Layer 6 of a small transformer language model trained on English Wikipedia (10 layers, counted from 0, width 96). Numbers have three digits each and are written without spaces.
A neuron's activation on a vector x is SiLU(gate . x) times (in . x), where the dot is the dot product.

Input weights of the MLP neurons that the questions are about. A number n stands for (n - 500) times 0.00092.
n19 gate: 624711609122426462245630320492496553603580437595521488291684447476477477309563483738658417450519558473511456800564587557649448467504768622761483622345445643591644393721427339576488607551536460500338496530454200546564496460673648425682587580648489816530484209429658697500717536408342800589
n56 gate: 613390470504781637492727632742512329508542396455371477561512487324639696492377359469312605561561536337569689366597264465424679612500467784419472399535567327521443587394645492794661536466523311462448496372443843590557426599651447530515248566489341432316604476463410504402626647717625626387
n63 gate: 509565657316590749561384473470456803262444303477468460513514720367733586569829559473356621721768483402623468381528343447562373491339622552749419423194345603623378749601535693673590562586552295725264509317721473689517567654566510440631496564504356555693425495658319486765417322788414516617
n68 gate: 763500469564545556253594343694576734610582329343655528520525545407526533332442488573239440514426421385464343404626732512590421548362734504540704422275317601226406391515504388634623448411653300576380697670654672455390589560560404662641574476573546616512572736742332707288643445453593538647
n72 gate: 377582399749430379568524587389509765750422768518737491355686432709476768496540553387601565564737761446395696664383630526488427556338546471669535617370261921368492539582252531254676500613584292448563626594436725733343317513665390425373555570716568446442539375466504393420389602611600520283
n79 gate: 575395457524463399465652373547685405495436544729523541611212273648700529188537753532702464398412564353512529567773287581623375572267625653685463587635408803435836524667451388458633816735663251599478213118504454229522332384567437378380487450397444369617559514543486574597665579420517917574
n80 gate: 631504500581478575429524522445344358493557486270382393564428585402510527472571467704555484630564555458461405706526686602520418464163242546591182539525444560438216507311489654517596459325366687460619696657449444364826292400600453727503606531526494324406602504649459627596611472532430470480
n128 gate: 520441438449577500758661492314360677609494423707175561410538420589522688461792545399589496451645470389307507548496539308474575360504653593548655419332787597464484312454401483388492384450527415639403513574290680407610773749466389519428305551634458508467720380662838409539555715390411753438
n164 gate: 437563729305435581876556606713473491630360150694556584676534488602441635500844523505365597500521435667512583208404672472539495555514524527835659638509451562426558376330228481641341402434719366669553634476480266551594546568369242443605522461575508590638702235638808391621876312333610838513
n181 gate: 354377786141656544729780801576589594386214812416286457629427545319681625482669476594519525537726447496592385528539656528421505397566639609509266351551277718479665572714528694339462600586815583356423671635668371495550533556733511356527468648360212485573289524585495558459814527767254516380
n224 gate: 441412739648186249577465416430565393336457589270773566495524649527845675536633547598439329738423509376425227320514326912257605532247328554551321303528496603384382651566418687560514586509084434546393408395512363251387621656407450268491450559328252634332727476529377390369610360532521413420
n261 gate: 566531639333367429579496479286614675552410508289461418396753622323778484343618336671832302544370380394523461614659632470536546479723383558619474385725488475614504565335634619618513726607479417724619633772530366487429611718702598414367388431280366518614381855329509404442663525425186460558
n265 gate: 445635756517614481437425512588492439134330531513390280654605559663785533371905623581365500693500466738586413592362513379301298504589462457492627624380562461324642518492560450437721362643594578476593676558346361414563520583666383508294344466609359458409456753497430442425425637512418458742
n266 gate: 415548559568523398513368427582391450477278769355556158531424528367361390531425621642607536624369552697545546227643730281573608441209781531573295836673580802218621562604473410576314440491594569459447609637588668560433500586587324074491353368550327377595633693496761476518698245693374687350
n368 gate: 508631604450474508563713517618491427382483450382552274538738537446484635487566728600666602523584577521465484312442477664391386371413509600392518571436471759404567368533509710276754296214643592568438675464470579369824181840659258202553479346559277647531595544554596261513746719504671515657
n19 in: 555424424440658530304399391633492524313550523394529260394613479504404659676504557561227521419582643404579427452379319500590500476370325508259337314280449410482311620553516608578459141299484496432306513641732328512531403567538512523683699585474405367791335488576766773535579453468570209731
n56 in: 613358580341621535511850564596675508253579569464435633544422669352634465372504565364405500666687493396490683355438688418426577620523361717440443638321424333534463655411729636723550462583573347626558508539448588549346673448595523554575354672524375334403489434334439492427603613603690614374
n63 in: 509541409290359617448212573569510660080485337515358612368591429467598314434421255578290089466496640316629478548641294914631600394252628519673387393322271668569566500409657400482534464300843273754621505664618662632453529624424489722596331726706470381565423609778323421354652425514691517605
n68 in: 627390537366654212479309810549548605720568492386817548534232327567604344263424606330337466390601357317838500418695458682325513556553518634596611441392521576500517445508354432601615731642492492362366595473306633579390735573587460496566563485520553410352721751534358853275693381346688576342
n72 in: 669441585408313726635419331361556613281568867368404177559559545508409647130469610500671591647684362471504586637455708509557279483513587312461561521422596831183627379471440701344658359292757496543587567852470509474597444449605490301516420504665424464460729464404557633639513521449663455441
n79 in: 417505541410705456417452793509721694553629332490739467676510529655604457514248562415419384430142531514597538547485293467703440557724475345594937491453692431297675683473509471290586645718528533743732387344451490304532027360330424405335220552551612354617467471496538728459635846468270709298
n80 in: 528470633650482467486391581600444461329489565537407265431680515377529568682583554599525537457493517321371391563423364391543354578493194480405665548518377356525283455279465577687342336374565616434650764678463532271617454552563630727627527602564587354296486431511626562445368507708490447542
n128 in: 438605403452418720451627382255491318468557421834500724451434378587338563452402325577642639449362696314682635334552791405305834509564500644319320657550535254662354390594420941471693555426363657482552255309488154472611259250692476400333636604430460402626590570432505365734473518714521484401
n164 in: 545549404239523249667219458632449444566645249451613678814621725688470718590772599388312675472659544536483550348481584463405427324800520545537656876542513694596641596214262745578467677357640586445397630423516046364745616573358432482394491401529573572701685313614604591572541486395355413339
n181 in: 394429709160637466342887396509599658646560848186317737708524422509575454465750463622560333708650466444706238890383481649323447477587710435396454500563583478480544740500464533487454496287601636249474284649575436500482604545786601552641513542455397384537243649504472356496691425660400705430
n224 in: 372668528196438793601404472131724585306500278381623367334588541554677522600644548307709500357635412724521525533627510327662362556334570636720238396439491441538587458358412209570362592685413525533676466297373576329587331593639435617518623703551282606553144911574438466683514756159422598282
n261 in: 473471761143468481633478392413440737411519450335553257488588458457515489290467435802805433535848451485414641385529628456384764524419424597732537527436535648600492540310804508470500478461473440440573775574538459760367500417492475300363418384377479351521448624354622508223429340520522477569
n265 in: 711545507874594393736318709367479347672487602500392500304442702328551445620177159513457489718480412488451685601562396398425375619641455668292396594635447331595608443488496614362401504549496549382705641509411716629807419588702373492468405363454377382702377531654578356446751405667316297411
n266 in: 273350504505347460639646529469406277812589477455548548644441816564700216565432587443577692475526424591314543462929155424398388462510470706386601422783697551521662513329533598487529646313514345491541219539401355678796609533695551382374265641277379329191405520391645495546229625286212622737
n368 in: 380445589776500906320469633280637263409615391361318634611604557756461587482403351604639438582614615722314329425382414566650365344376570431509505377396289660555232568361411632583774474454643496373582569466488394476435462565830496573339743729680334554397245432474264106417956643728552329410

Each question shows a token from some text and the vector x that enters the MLP there. A number n stands for (n - 500) times 0.032.

" te": 385487572595479476511347466418573366433597441540456515550540494581548415597528456548510471371450555535558548531350515525530473510496433415518530506532562541510468492526597414422463428543424525414661438581473494490503438468366716584489561625640558482477514405394610322401556524479518491568
The neuron with the highest activation: n164

" sit": 478621444552463512533429484431631551469536413532425518495511461452513348518474522624563441467466545492421472513469470438500553369406530462477438571565472548562581321475629517535498528491464520311551490463563460555410407575482650496482581601606644394506529410373522458448518456508566404484
The neuron with the highest activation: n79

" The": 459466500595544547567520536533516494532662465453378432456493576523505491504569510398398391515520566534575588503445472554565399419466325534567493476452413519487592377539594503326514584358455771374557606461292472611539460450464599423481473549611508428551475477341546451449489510579372452474
Which two neurons fire most, strongest first? n265, n80

" part of the": 490481437553494514696432564424553428521728373520472436544480652592516562592608524404514355602501514582556596598465535591411608425488419584532479573526406553513542417416634555461595442384430843414592448518172445642504530473529563394514391594586573430554491522380625501468504561532428480442
The neuron with the highest activation: n265

" Se": 498522424531526547506428476406507457441624398470478514445565526506544429645568446496442470451527622397539476509396593531495486508454352491472418482466505595471394515337500551543454395404437594401574431545525542531444490427419608563563596634561565544492566483464530499395497489462582536527
The neuron with the highest activation: n80

"um": 480454432427531540401462501495528518475717568509450603577609463536389432421435336378463525335540477542542473535481600580491430469531458429439441484511418556545438487496594651551446480329430491497413493474424430606366418492414656515413565438599551422624452497383531546532493580545569437523
The neuron with the highest activation: n68

" sup": 379523501442406484452467611528580507519451468577458543566607542458557526490491436531551371562426619485489508564514537495487344332563419477502384488471500556517425465466720636478532470419497559419581512451543431569508542485579684490498503725619470357411538559316481508505548467525550592542
The neuron with the highest activation: n181

" F": 527531499439398472447390490518554597430700441485484516449567583513540488613569474492442465532430564523570487645472519572656482378432499450451415506406514454515452477416650500594515538379568485456418591496528479447408474585510547634585464561619531519556468428347501503451488480473554500565
The most active neuron and its activation: n63, at about 40

" that": 471450508522585492560543466514623511555561500428485404461460533517483473714536582484631388383414467473605472495492550576455491387462450461497538575576402552612603356533606508494473371349535680334518516504286532580333481492543497445449503635531526423611440542358597450397463508521459584425
The neuron with the highest activation: n181

"S": 502418380491481488489356476468531469523678610414443527516625531447401362446613533503532525458497470441523518556585541545598543419430436524485461511481541415531382493433524607649452516509522598492553528422463392604365531576514603549588476565411532522550428460317438531606447588525582531520
The three highest activations, in order: n80, n19, n261

" S": 460529443468497512463375441482614580545677568493452521466581511547470424592456436450524478573479486460525543523438563472637457425459452491523519511449465523456462508271707507636450490442504544475499488496459430633334482486474612523500499609552470554617480436404541529545484575491555402568
The neuron with the highest activation: n19

" at": 481512344385320526570528621461599584619476379535496533455466543483522469543526629578564375453434615500673547466486468494411538339488486560479445589447631440521444464406492503526539520477661763452532574534293481526428472487436501397475532464607502549522470493420539453560579455429495489414
The neuron with the highest activation: n164

".": 626580488530622526495521428425532551523397417563458644483486497620465464567551512388531510477457450625810615499468444418395339530465388541491465520609513642583599467471599508505489582549478625439628558516175454343444518475528546488514546643481557430542594538239441637514367532489447409496
Which two neurons fire most, strongest first? n79, n19

"o": 609488403457426479496441569494556558463658466485534467459442455519484417520529541511463484437489556528450544491465515569511449437392432452435539646534550429556441507480585384462526722375394451484481474529420453526294532544468553564414355592554543585531484450315508462354485549466590497505
The neuron with the highest activation: n265

"ell": 557559360476547577492463488410564535540604491497485402444373462469431464501479482512450451393463558521409474470529534464515527387499535466448559575445421416498508465523570520475511628482421623410453568574462513569381524520584612600572469620594530465511519408291568488434386605452480421508
The most active neuron and its activation: n19, at about 3.4

" en": 494521476544484539543265546393601454461513498659436426556530477480508548679498499545416396429427557499500468406473534477471462517507625549521449544439619582507474392372669455495459531464447600410454490526523409521443380444480651521547567580552468395515527410358524423465523617519545413483
The neuron with the highest activation: n181

" reg": 385629424387466527533441501524549450439653497552409529505415571503415399548476487534606373434425540543426355517482498560523495347463661472504610550537442492530576412473625538522476330543541571391569503561417464578450453580430626553462548652690501474494377465458427495444483486577500402409
The most active neuron and its activation: n68, at about 0.96

"oy": 506441522429535459428512542403552447486640474522552537635512501522453523466594492516458429456365649531615501537529454604563544302449395483396531624464537428526348445570482575587545573316413415460529565569460458493355505552615579592605484457528615496519594531338504546362468436498607478445
The most active neuron and its activation: n68, at about 11

"ull": 588578406499542506506527595527495555475686530508473514518459467460444553445476461468455487327480515429529367430483533521512499428418432398458413535424478385481484449456412514599460448425538606398629512506545554489428548454444666534536491448641540428520444532370509515352518521561719522544
The three highest activations, in order: n68, n80, n56

" (": 527526419434603420549510541516573518489585515320400548423517565594488527643537420522569472494502501509626428568515570495441465460446551441440450575405610546571368621446698513512487668509539593403490506541448481495381559531575621421518451580501419520499495477144439395483531533492387382398
The neuron with the highest activation: n181

"ab": 495409483534488618474395424419580530548615446456474584416517478507450352577473545518361501405457585530582543552461410495508521288445540436498534587348402458604414503499534554602574555511556517435388580496463461544362560466501592478437601624555617440613503455407572496499474547455601473468
The neuron with the highest activation: n19

" H": 540536430407536514393407525569599616585623488490499525393574493586505444530582415537505365492433505481537554573438518534647410418492470455506452431448503528530463486501652492632551575376588558539447503538471478528411491569522557599546547588544565597456450477447529574475473466454558441581
The most active neuron and its activation: n19, at about 41

"roll": 453563448463481456486449577366601493493587474609516561603474448468433412547570503487599398352416595465452564579452511526486618456412502452503465486431516541464438410492609506582531505498427483438640604501540481609521378457614651539447574540489566417619557582369582520465540571466572413484
The neuron with the highest activation: n261

"968": 498502416427524324617459560338606553496485400527383513712567395592466464514484638489572445410431580541564603570353399546548501419521535488525564546549540565520570563503631602527504488491439503490618550484362511419469545423471608549478534394616604482502423454267609524377453552536452443502
The neuron with the highest activation: n79

" west": 492535502536438416602506508440558554464647446533535378476486360612539345570486477366501452434480657430507463364392434468411649324572406604491489507464572607579369408422497557591487449390479475523561529411586478487405589439366622420484513474539522431498575474296527450464441514511501527451
The neuron with the highest activation: n128

" to the": 549465406597404575665397585435554402510686415532499453499549621585478530502640494385490279509507469577567591610452528531367551396449350542499494527512494536567536386463575478442570529416486787445584508470191485613488526486517516409502398572584568408555465467412617518477534544529377418457
Which two neurons fire most, strongest first? n265, n128

" joined": 604629415389367444578459541427627544550527508533599367555463474490485425531571696470510437430461515525537494462520475565532512327479495535563599626512561581527540419515571436450551425420638588413625586486436450569593633422544541501529543483562567472530540577363509403494501479459514527494
The neuron with the highest activation: n164

" g": 426532555421413529476402507432628565466689456546446597426490474571599383595503511362543440452426600500634440474498416487564505430418439435568487431475526427604523510377528497554547448516463581529554502455430476572590501609536693477453535637648653414497443417547480409495523553452562438577
The neuron with the highest activation: n63

" exper": 395614422486466549534466660431581455499368501518453496640611431404474451616479537665675407472456517581453477489352583513500535344488647484391413565579496525548547522496600509496623485526549706355680516587525465605476490497433584546515537586602543495480438520392356399454511442584503355467
The neuron with the highest activation: n181

" d": 697480437458392571376479433563533440528672424530445513484499539643567544500333388504459435384503554448410343439626480566713480537346578414435397556608480511584560458382704447598568537582455638529515523498520544553413518524519605554542548592561438482499507330343504509539573430543578522417
The neuron with the highest activation: n56

"idge": 558515477383497511513424573402586483375763514492479430512477436455388423462487454473573501378425617644510479491433508498511536329449511519446510464450554537488411498560623555671521711406478539464469569449409483547403476431563598515558434468465593446574493447247508583452434497492601506451
The most active neuron and its activation: n19, at about 3

"op": 533502462591545518479501593528547533617624475524467564499518526577517561433318499583614544493468698533489613598402419583507446449460524512459517517406455424576423539547542581549470532550420489343554377554423524477558462479541702468553429548619583406452531497312567503558546388610572509419
Which two neurons fire most, strongest first? n56, n80

"in": 618443484501550462461398623542541596537635419520523402521478385540456476468382503480485518394441544498515484495386534562474542364455445579576576558468577475501419440602623477502493589478435576448428588510481473589388446571464596563516413493506508486546508522308445488446480515457502470437
The neuron with the highest activation: n68

", who": 524490559445575473511522489451697501496707548425493401478504497544467351575520594423518416425378522529728563479446491559544388504401443498477526517540475596631469423531677429433547484356529549465508586561379461489459468493477600473461503589499508462614403500248583425308439535504502531539
The most active neuron and its activation: n261, at about 12

" arr": 545497421592301441464483539464661502429526517595374448506497531473547390551540508441486457409389623546481442396477533482565521313485443420396535462477533609491538390535551498439526503479515459430561542577420571562538579476600640390476571636593462342451405492439509511436510457495595376566
The three highest activations, in order: n72, n368, n266

" are": 485608409500406497509479472415645536499541588553464413563505539451565504506447590449576501394385470612637612421431517596363419441481352578476530487512510557593456487384614463431543547475480494430576477505268483586473467480624654485480443502668475258389504447299607429488443428548466484461
The three highest activations, in order: n72, n261, n265

", c": 425481501435504558451452560470603519596691477477435571482403526591559387566590467583639436387429530549487506535593463657599347430458559464533494470549516573540439397365638472621454481559482613565537493572380507531486495545507595573450411560603525416539374479445513495532531520490392424480
The most active neuron and its activation: n80, at about 4.2

"ch": 489396458409617510509447521515608565563692460479510536366400491585478467520409508470546498458492562525398539540536543501468478386430634495409451545504476430627529545514663392620529651548523485427505482513283463578429490557542550549553447525549506507490469434341535517567496421542564394455
The neuron with the highest activation: n56

" general": 428605386403375477577534536458556469478550534586428421473534405459487422569492548412532480290368654514420517534539484564541502378476451552514478558581464510460511273413586476526473510427520591501546492364521461572473480499536633477444513605504544434559398521300567489313540616487422504369
Which two neurons fire most, strongest first? n79, n261

" High School": 591463487496465447491442458396530603494658436422445538588485570467516385537541515382436390423543522531531519517407421454587534577499523485536457524444542574399406408458648475625461682440513539475581586458420358577458411431464655465453591462539694429550512404248563434459428493512571496516
The most active neuron and its activation: n265, at about 0.52